Layer 5 of a small transformer language model trained on English Wikipedia (13 layers, counted from 0, width 64).
Take only the direct path to the model's output, skipping the later layers: a vector added to the residual stream pushes a token's score in proportion to its dot product with that token's output vector.

Output vectors of the tokens that the questions are about. A number n stands for n times 0.04.
"i": 27 -79 46 14 29 33 -27 -41 7 34 -7 18 2 49 -69 29 28 72 21 39 -85 12 -43 -8 20 -48 -1 -49 42 -32 28 94 -53 34 14 -26 -37 -12 73 13 63 -36 -21 -27 40 -19 -20 -43 -42 13 -28 -30 49 -33 -18 -58 41 31 22 -61 -9 -72 36 62
" ": 27 -79 47 14 28 33 -27 -42 7 34 -7 18 2 50 -69 29 28 73 21 39 -84 12 -43 -8 19 -48 0 -49 42 -32 28 94 -53 34 14 -27 -37 -11 73 13 62 -35 -20 -27 39 -19 -21 -43 -42 13 -28 -31 49 -33 -18 -57 41 31 22 -60 -9 -72 36 62
"able": 11 -10 1 0 -1 3 15 -12 -13 13 13 22 15 -5 -29 -7 0 -3 -8 11 -4 13 -10 -17 -14 -36 -3 -1 -21 2 9 19 1 5 2 -34 -7 -4 1 19 2 7 -13 -9 15 11 -13 -7 24 -6 -9 -21 25 -10 1 -11 2 7 39 11 10 -2 -9 20
"day": 13 -3 11 -20 -2 1 -2 -19 24 20 -4 9 -17 18 -35 3 5 -9 27 24 -26 -2 -1 7 13 -15 -25 -33 -2 8 -1 8 -33 9 -1 3 -9 -29 6 26 15 8 7 -16 2 5 8 -26 -29 17 -7 -33 45 -2 -2 -1 -2 13 -6 20 14 4 1 19
"cle": -2 0 23 -1 3 2 -14 -24 -15 12 18 -10 22 7 -31 8 7 -22 -14 43 -32 20 -14 -11 0 -2 13 -28 -2 -8 14 20 -12 21 8 -14 -17 4 20 -5 32 -5 -5 -2 1 -26 -16 -13 -18 20 0 -23 6 -23 -6 1 13 5 23 -7 -16 0 27 42
"ite": 13 -18 16 7 12 -1 7 -20 -11 -12 3 2 -1 34 -19 1 1 -17 13 -2 9 -1 -17 2 29 -27 15 -39 -16 -14 22 35 8 2 15 -26 -6 3 49 24 7 0 -28 -9 8 2 14 -22 -2 -3 -5 -27 3 -16 -15 -15 1 15 10 2 -4 3 0 9
" =": 1 -14 7 -2 -5 1 -10 -14 -10 6 3 15 18 15 1 -8 16 38 -2 7 5 -26 -10 13 9 -19 -13 -24 -14 3 -9 23 -5 -16 18 -4 1 13 41 -5 -20 -32 1 10 0 0 -15 14 -1 20 10 -20 -9 -2 -11 -2 -2 -13 9 -20 22 -17 18 16
"op": 15 -1 8 7 0 3 7 11 -12 -2 -14 23 -1 2 -11 -2 0 -3 13 11 -11 6 -7 8 1 -24 -8 12 5 -1 25 5 -8 -15 13 -25 -22 -2 -11 -9 7 9 -22 -10 -2 3 14 -32 11 23 -20 -1 5 -11 -3 -2 -7 17 5 -8 1 10 8 19
"3": 27 -79 46 14 29 33 -27 -41 7 34 -7 18 2 50 -69 29 28 72 21 39 -84 12 -43 -8 20 -48 -1 -49 42 -32 28 94 -53 34 14 -26 -37 -12 73 13 63 -35 -21 -27 40 -19 -21 -43 -42 13 -28 -31 49 -33 -18 -57 41 31 22 -61 -9 -72 36 62
"j": 10 8 2 3 7 -1 -3 -1 -11 18 13 10 -5 -8 -5 0 12 3 9 0 -3 -10 -1 -12 10 -4 -1 -18 6 -9 10 -3 1 0 6 -1 -7 -4 13 3 -18 5 -1 -7 8 -3 -6 -13 0 -5 0 -1 32 3 -11 -8 -14 -7 12 -10 -5 -15 2 28
"hen": 16 -34 24 -12 11 3 6 6 -5 17 0 -26 -7 -14 9 13 18 -5 -1 27 -2 13 -6 20 23 -16 -3 -2 19 -27 32 16 -7 -12 16 6 -14 -17 21 -9 25 3 -6 -14 -1 -6 6 -13 4 -19 -40 -7 24 -24 -7 -26 19 3 10 -20 -12 -20 3 22
"←": 3 -6 12 6 5 24 -7 -19 1 3 -22 19 0 31 -27 15 10 25 8 9 -17 -12 -31 10 10 -16 -1 -20 19 3 28 16 2 5 -10 0 -12 3 22 -3 17 -3 -8 -45 -1 -5 1 1 -9 7 -3 -1 9 7 -22 -41 4 27 13 -29 -22 -13 9 17
"ung": 18 -27 8 3 8 1 5 -17 2 0 -4 26 7 11 -14 9 12 1 -8 15 -26 0 -5 8 12 4 1 -4 -9 -20 21 3 2 0 -8 -4 -14 4 4 9 4 -11 -6 -9 -12 1 -9 -21 10 -2 -10 -23 17 10 -7 -4 -7 4 12 1 -8 -3 5 35
"″": 16 -21 35 14 10 17 -6 -38 -4 16 -3 5 -5 -17 -23 -9 19 8 -5 30 -28 -9 -17 -17 -9 -17 5 -1 24 -5 37 29 -24 -14 4 -10 -25 -3 6 6 9 4 -6 -11 22 11 -16 2 -26 -6 2 6 16 1 -18 -4 31 32 29 -15 -17 -31 -4 19
"ult": -3 0 24 -8 -16 4 -5 -29 -10 -4 -10 3 10 -8 -36 29 2 19 0 7 -1 -7 -1 0 20 -3 -5 23 9 -13 -19 21 -11 3 26 -9 -23 13 38 8 -13 1 -8 -15 8 12 -9 -4 3 -6 6 -17 -14 -26 -11 8 -8 3 22 -14 -14 -5 16 48
"mb": 3 3 6 22 27 4 -12 -11 10 -22 -4 -13 -3 13 -9 11 18 12 -6 -4 -24 -12 -3 11 18 -26 -9 -14 18 -4 10 9 0 -5 -9 9 -31 -24 20 -2 9 -10 -24 7 18 -20 -1 -14 10 0 -14 -14 17 -2 12 18 15 12 -18 20 -13 -24 10 32
" that": 7 -33 15 2 -5 5 -6 -5 -13 6 0 -6 -6 0 3 -4 -6 -1 -14 17 -5 8 8 -6 5 -22 1 -9 19 -5 -3 12 3 11 8 -11 -6 -6 17 7 7 -11 -9 -7 3 -21 4 10 2 -3 0 -28 18 16 5 7 -4 9 14 -7 -2 -4 12 5
" but": 2 -30 21 -6 -3 5 2 -16 -1 15 5 -5 -10 -8 -19 18 -2 8 -8 9 0 3 -5 -2 -1 -21 1 1 5 -7 -7 14 7 10 0 6 -1 -15 16 -8 7 -7 -6 -5 17 -1 -7 9 -16 3 5 -23 20 8 -3 5 5 7 10 -2 3 -23 9 10
"tion": -10 2 10 11 30 2 -27 -34 1 4 -3 13 2 0 -22 -9 11 -6 4 23 -2 8 -25 22 22 -24 -6 -34 9 -4 16 29 -2 29 9 -23 -31 -8 39 16 11 -18 -8 -29 -13 -18 27 9 -22 -25 16 -45 27 -13 15 -21 19 18 29 -18 -25 3 7 31
"ual": 18 -37 1 1 38 7 1 -11 -8 29 -11 14 5 24 -15 17 -4 9 17 0 -33 -4 -12 -25 -24 -22 -24 11 20 -24 29 24 1 -17 28 4 -7 1 21 14 24 -36 -19 -26 -1 6 10 -6 -10 -13 -9 -34 5 2 -16 -12 13 1 15 -9 -3 14 4 43
"tch": -5 6 2 21 18 9 -6 -26 -5 8 8 -10 -7 14 1 -8 21 32 9 18 -18 -20 -20 10 20 -20 -2 -8 -7 -5 17 17 0 -5 -1 -2 -11 -7 37 22 -2 6 -26 -9 9 -2 -21 -24 -3 -10 1 -21 31 -16 12 4 -6 1 1 -23 -11 -15 16 13

Output weights of attention head 0. The head adds the sum of these rows, row i times number i of z. A number n stands for n times 0.0052.
o0: -54 -13 -21 6 32 -31 19 -14 60 10 57 29 -11 -78 24 19 -25 56 18 -10 -27 11 10 37 -10 9 -13 43 -22 -36 17 -41 -14 -29 31 35 16 -16 10 0 0 11 15 -10 17 37 -41 -20 -41 -44 -2 -24 -6 28 35 52 4 35 -19 -6 12 -62 -18 -34
o1: 3 52 4 15 -2 10 -51 36 -34 22 -15 31 -12 -18 8 23 -48 1 -18 -15 -3 -21 -27 35 -9 -23 14 -35 30 52 15 -1 3 -11 -58 25 19 10 -30 13 20 44 -12 9 2 -18 19 12 13 -17 -23 16 45 -16 -26 -24 2 46 -4 -14 -24 -8 -18 -16
o2: 9 -14 -67 16 29 10 23 18 21 16 -4 -25 11 52 -46 15 3 -56 11 -22 -44 2 37 -39 42 28 -3 -48 -8 -23 6 -7 1 -7 -9 26 4 22 -16 24 7 -16 -47 3 -13 2 -26 -14 2 -46 -26 -43 38 40 11 57 -1 42 8 10 -13 31 -29 48
o3: 5 19 42 11 18 -5 -20 61 -14 -3 -15 -16 16 16 -68 14 -15 -26 21 -7 11 40 -2 12 8 -13 -4 -26 24 -50 11 -5 8 -11 -40 41 3 -76 33 -56 20 59 -41 14 -16 2 -41 -8 -4 38 17 22 -15 -27 -20 -50 57 -10 30 25 31 -19 -18 13
o4: 18 0 -7 -55 -2 2 -44 5 40 -35 8 44 -1 46 22 38 -39 -14 24 -38 0 -10 -21 9 -21 -6 -25 -23 -6 -22 61 40 -40 29 4 4 17 17 -3 9 -24 10 21 15 25 -7 14 -11 19 -27 -11 15 2 9 13 -5 2 -25 7 -47 -11 -6 27 -13
o5: -37 -13 15 -6 43 -19 70 8 42 -21 17 -19 -5 -48 -10 -13 16 13 37 30 -1 -16 21 -76 20 21 -13 -36 4 12 -52 5 -8 -9 10 38 -54 -4 -53 -27 26 -17 6 -15 -31 -3 56 15 6 -9 -10 31 23 14 4 -8 3 21 22 -22 23 16 -25 18
o6: 37 81 49 4 12 39 5 26 -40 24 -30 -11 5 57 -13 -25 -20 -67 -31 -30 5 6 -21 -1 18 -6 50 -43 23 14 36 60 -23 11 -54 -16 13 -8 -16 -35 25 3 1 -10 -24 -26 25 -55 67 9 30 48 25 -14 -56 -20 -7 -7 27 -27 -25 -40 11 -31
o7: 4 10 -17 7 -19 -30 38 26 4 27 -30 21 -15 -11 27 46 23 -19 -19 -29 15 1 9 3 15 7 2 -45 29 32 1 1 2 -36 -56 1 -1 -7 -13 -52 26 28 21 -18 22 -19 -3 -23 48 4 -35 54 -20 -23 3 5 -16 -9 -2 -60 18 28 21 6
o8: -26 -62 -14 -2 -14 7 -45 21 -15 -46 11 16 30 20 18 -6 -29 -3 26 -9 21 -7 -16 9 14 -54 13 10 -24 12 -9 5 1 -5 -1 -5 24 20 53 22 -5 -5 0 -7 33 -15 -11 39 -18 36 -22 -23 -34 -9 -1 15 7 -18 4 -21 44 -13 37 23
o9: -6 -31 -21 -12 -2 24 1 -23 16 9 17 -7 -1 0 -27 28 10 11 1 -9 28 16 6 8 10 5 15 -3 4 -2 -17 4 -10 16 -13 -35 15 -8 -17 -12 -3 -10 3 -17 -27 -17 2 21 -22 10 -13 -61 16 1 33 34 1 15 -7 2 31 -18 23 11
o10: -3 -4 6 0 -17 8 -33 -47 -15 35 -15 -2 2 -47 0 42 25 16 -29 2 -6 55 4 18 -25 -8 6 -31 1 -24 23 -30 57 -19 18 35 5 -52 8 -46 14 8 -15 -25 20 18 5 7 30 -8 16 26 -37 -21 13 21 8 -5 -41 -2 -9 24 7 27
o11: -15 -40 -21 -10 -37 1 52 -29 15 8 -4 -8 1 -3 -10 -2 -35 24 -29 30 5 -13 43 6 12 -5 10 89 31 -23 -7 -32 -9 -18 10 -6 -19 -33 -19 -8 -9 4 -5 38 -31 24 15 15 -6 -15 -27 -24 -11 0 52 41 10 41 -25 0 24 -45 49 -9
o12: -11 -24 -40 -50 -25 -60 38 -53 -10 -28 45 18 -27 -2 22 5 21 -13 10 17 -41 45 52 -41 26 7 -26 59 -52 -60 -22 5 5 1 34 10 -31 -37 51 25 -42 -44 39 -11 19 -1 11 11 -13 23 6 -46 -2 39 59 31 -10 53 -7 39 7 -31 5 27
o13: -6 -28 -32 25 -26 0 5 16 22 -2 5 20 9 4 -1 -36 94 -20 -26 -12 41 13 37 -18 -18 18 -47 -1 -25 34 -14 9 12 23 -2 -41 34 9 -15 -8 30 33 -30 52 -13 13 -18 -21 -13 -18 4 -38 29 9 -54 22 -25 -35 -30 53 -7 15 -12 4
o14: 0 15 -13 -4 16 29 5 15 -36 16 -4 8 10 -5 29 -8 24 2 -16 15 -58 -10 2 -28 -19 5 7 16 7 -4 -1 -11 26 -47 27 5 -13 -22 37 7 -4 20 -34 10 -37 44 -2 26 -6 55 7 16 -1 3 -35 12 -35 -21 -1 -6 7 -15 0 -19
o15: 24 -16 -6 -2 -14 -54 9 11 4 -4 -13 1 -34 24 34 14 -18 -8 -5 -18 9 -6 -19 24 -20 28 -54 -27 31 0 -48 19 23 8 -36 -13 13 0 25 28 -3 17 49 19 53 1 -45 -4 -11 47 10 -31 10 3 22 -65 15 -37 -5 11 1 9 -13 28
o16: 13 8 33 -10 29 17 28 -3 46 -22 5 -35 -6 11 -14 -21 -3 -2 16 7 40 -7 -3 -29 -22 -8 -6 -51 14 -48 17 -11 -21 15 -6 -13 23 2 -39 -38 11 -6 -23 -13 -12 15 31 39 -12 2 29 4 39 7 -12 -4 -11 -21 15 -12 -12 2 15 24
o17: -18 -23 20 5 -17 29 47 -21 69 21 -12 7 22 -40 -36 -15 13 8 1 25 0 17 -1 -22 -27 3 -19 -11 5 1 2 -3 -8 -5 -13 13 -21 24 17 -29 31 28 44 19 -19 24 -50 5 -10 -44 1 -29 -12 4 32 25 24 -4 -27 0 -25 -14 -8 2
o18: -1 21 28 -28 2 2 -20 28 -10 -10 3 -2 -11 57 16 -14 -17 0 24 -22 -30 -1 -4 -46 25 -7 -17 -23 24 9 17 7 -11 7 17 -10 -37 0 -4 18 12 -4 -11 -14 4 -8 -5 0 16 -7 12 1 11 12 17 12 4 -18 15 -18 -2 10 -18 -13
o19: -42 -57 25 10 -1 20 35 -7 14 29 20 -12 -23 2 27 -28 -44 5 2 3 -4 25 -2 -34 -4 -22 -1 -18 25 49 0 -28 -3 -8 31 19 -3 -38 -1 4 36 15 -20 -14 20 19 -17 31 -27 -43 -28 -33 11 9 27 33 17 26 -4 -13 -10 4 1 3
o20: -9 0 2 -19 9 34 24 -17 -35 35 14 1 13 -28 39 13 16 -6 7 19 -7 -10 -25 -48 -44 6 1 0 5 37 -21 3 32 -17 28 9 -11 -17 20 30 -1 24 5 -21 -13 21 -59 64 -7 1 -10 -11 -33 -6 0 13 -26 2 -13 -35 14 -5 -11 8
o21: -18 -7 15 -19 5 54 39 -47 -17 14 -8 56 8 -3 -43 23 -22 10 -35 25 10 -20 11 10 6 -21 2 -31 -44 -39 -5 34 -6 -36 14 17 -18 -35 21 -13 -42 -18 33 24 -1 3 3 2 14 17 32 27 -42 25 16 -36 38 -29 37 40 0 -5 -7 2
o22: 37 52 10 11 24 23 -18 23 -48 -4 -31 19 17 36 4 -13 1 -32 -16 22 -44 -49 -21 -25 22 -10 5 -32 -11 33 2 24 29 6 -7 -25 -6 12 -26 -11 25 -18 -9 -3 -14 -13 62 -29 48 15 26 30 18 5 -45 -31 3 -20 18 1 -40 28 -32 -16
o23: 8 29 -33 -23 33 -1 -26 10 30 0 -11 10 -22 16 -12 39 54 6 -16 10 -2 5 -15 21 -40 -1 -5 -4 3 -11 53 35 -38 10 12 17 5 -8 -19 -37 -8 -3 -29 -8 -20 3 31 -6 -7 1 3 8 -17 5 -17 -26 15 -7 -12 32 -12 17 -22 -9
o24: -11 39 8 7 -8 -29 47 40 5 -47 -11 -3 -16 18 -14 -4 14 8 4 0 -25 -11 -5 2 8 19 -16 8 2 -45 -5 39 17 -34 13 -3 -37 0 -11 -48 15 -12 32 -30 51 7 -4 -15 -8 8 12 3 -24 19 -6 -23 13 -12 25 -13 21 10 14 4
o25: -5 3 -29 17 -10 2 -25 -6 -10 9 -3 33 14 -4 -2 35 29 7 7 -2 19 -10 -6 31 7 -2 6 -10 -40 6 -3 -14 18 16 19 -44 14 15 14 2 -17 -1 6 -21 7 -10 -43 -9 4 -15 4 -7 -25 1 -6 28 -2 -22 4 -12 21 12 -16 -3
o26: 19 44 -43 0 19 4 -23 20 -3 -35 -4 -15 -23 53 19 7 29 17 0 -3 23 -13 0 -17 26 3 18 3 -28 -20 17 -5 -7 -7 19 -13 13 32 -10 0 -54 -56 -11 9 24 -52 49 -16 28 25 -27 41 -30 15 -44 1 -22 -39 18 -2 3 16 42 -24
o27: -8 -54 -14 1 5 -26 23 -10 3 -6 -11 -10 -10 9 19 32 -61 0 56 37 14 -21 38 8 25 21 -34 15 5 -32 -52 -39 42 13 -25 25 -19 -20 26 14 38 6 -24 -13 -10 9 -7 13 37 40 -19 -1 -18 -44 19 -10 -36 -15 3 11 21 -23 15 18
o28: -3 15 -12 45 95 37 32 1 -31 49 -5 -6 13 -15 20 -1 -14 4 8 25 -23 -78 18 -10 33 -17 10 20 -25 12 10 -55 5 -45 -48 0 21 8 -28 17 -1 9 -24 -24 52 -17 -59 22 -26 -28 -41 1 -41 21 -17 31 -7 31 31 53 -16 31 -52 -19
o29: 1 54 -1 35 6 -10 36 6 -40 7 4 47 -36 -22 60 17 19 -7 14 -1 -14 -28 -4 13 -14 -12 -1 12 -25 -2 22 -20 4 -38 -16 -17 32 -11 45 2 -1 -6 13 -25 12 -7 -26 15 -3 16 0 48 -14 -34 -29 -12 -59 -12 58 -26 -3 1 1 -23
o30: 14 -20 14 -17 44 -6 -7 17 2 -24 6 -1 28 -13 34 -17 -7 -26 3 14 21 -30 4 -25 -17 -38 3 27 -31 -17 33 -51 14 0 -7 44 22 -32 18 -10 -1 33 -38 28 39 7 7 15 29 22 6 28 -42 -29 -32 -26 13 -8 -11 20 -10 2 -19 7
o31: 10 -70 15 -3 -9 33 -66 -6 -20 2 -9 6 48 21 -48 9 -34 -20 15 -24 -57 44 -1 3 39 -29 9 19 15 -7 40 15 16 -18 18 18 6 -40 28 -14 4 -23 -3 12 -3 -15 25 -39 -10 -1 -1 -27 -28 -26 39 30 37 -4 14 13 -11 24 52 -12

Each question shows a token from some text and the vector z that the head gathered there. A number n stands for n times 0.011.

"ve": 0 -3 22 20 -19 2 12 -5 -20 -6 -2 23 -5 7 6 -12 6 -2 2 -4 -13 23 10 -4 0 -5 11 1 31 -12 17 -9
Which of these tokens does it push up most? "mb"

"uck": -11 -1 13 37 -24 15 -8 -17 16 1 -7 -16 21 24 -29 4 5 -17 -21 15 -17 5 -13 -16 8 -24 -5 7 40 -2 29 25
Which of these tokens does it push up most? "mb"

"ck": 7 -14 31 0 9 -2 4 -23 -2 12 -12 6 22 11 -8 -16 17 3 6 -10 -14 7 -11 -10 -13 10 10 5 -2 -10 -15 -10
Which two tokens does it push up most, strongest first? "day", "ung"

"mon": -22 5 -4 11 -27 45 27 7 -11 -18 -32 7 -59 -24 -7 -24 23 -10 -1 16 -13 1 28 -15 38 -31 12 13 37 17 -5 9
Which two tokens does it push up most, strongest first? "←", "op"

" tr": -10 -3 15 35 -21 13 -12 -16 17 3 -8 -18 24 24 -29 4 0 -15 -16 16 -16 4 -16 -19 7 -20 -9 6 42 -3 25 31
Pushed down most: "←"

"u": 12 -13 10 14 -8 -20 -11 -18 -1 13 -2 6 9 -2 6 -1 16 3 1 4 11 5 -35 -7 -16 9 5 -4 29 0 0 -23
Which two tokens does it push up most, strongest first? " but", "tch"

" to": -23 1 2 -16 -21 16 9 6 -11 9 18 -5 -4 5 -14 2 4 0 11 4 7 20 -6 -46 -17 2 3 19 7 -9 -15 -9
Which of these tokens does it push up most? " that"

"ur": -14 -1 9 7 -22 13 2 -13 1 0 -12 -11 0 8 -4 -13 -1 1 -8 -19 -12 20 11 -1 -2 8 32 -8 18 2 -7 -10
Which of these tokens does it push up most? "ite"

" E": -5 3 11 27 -2 -8 -11 -13 23 17 4 -35 13 14 -26 8 -9 -12 -8 -16 -18 2 -9 3 3 16 12 3 23 -8 6 20
Pushed down most: "″"

"ci": 7 -22 9 32 3 24 36 14 -35 -4 9 15 -22 -35 -5 -34 17 -3 13 7 -3 2 9 4 13 -9 10 14 24 -15 28 9
Which of these tokens does it push up most? "hen"

" me": -17 -22 32 13 -15 8 2 -17 0 16 2 -13 21 18 -23 -5 18 -4 11 6 -10 4 -9 -20 -7 6 13 0 18 -18 -6 3
Pushed down most: "←"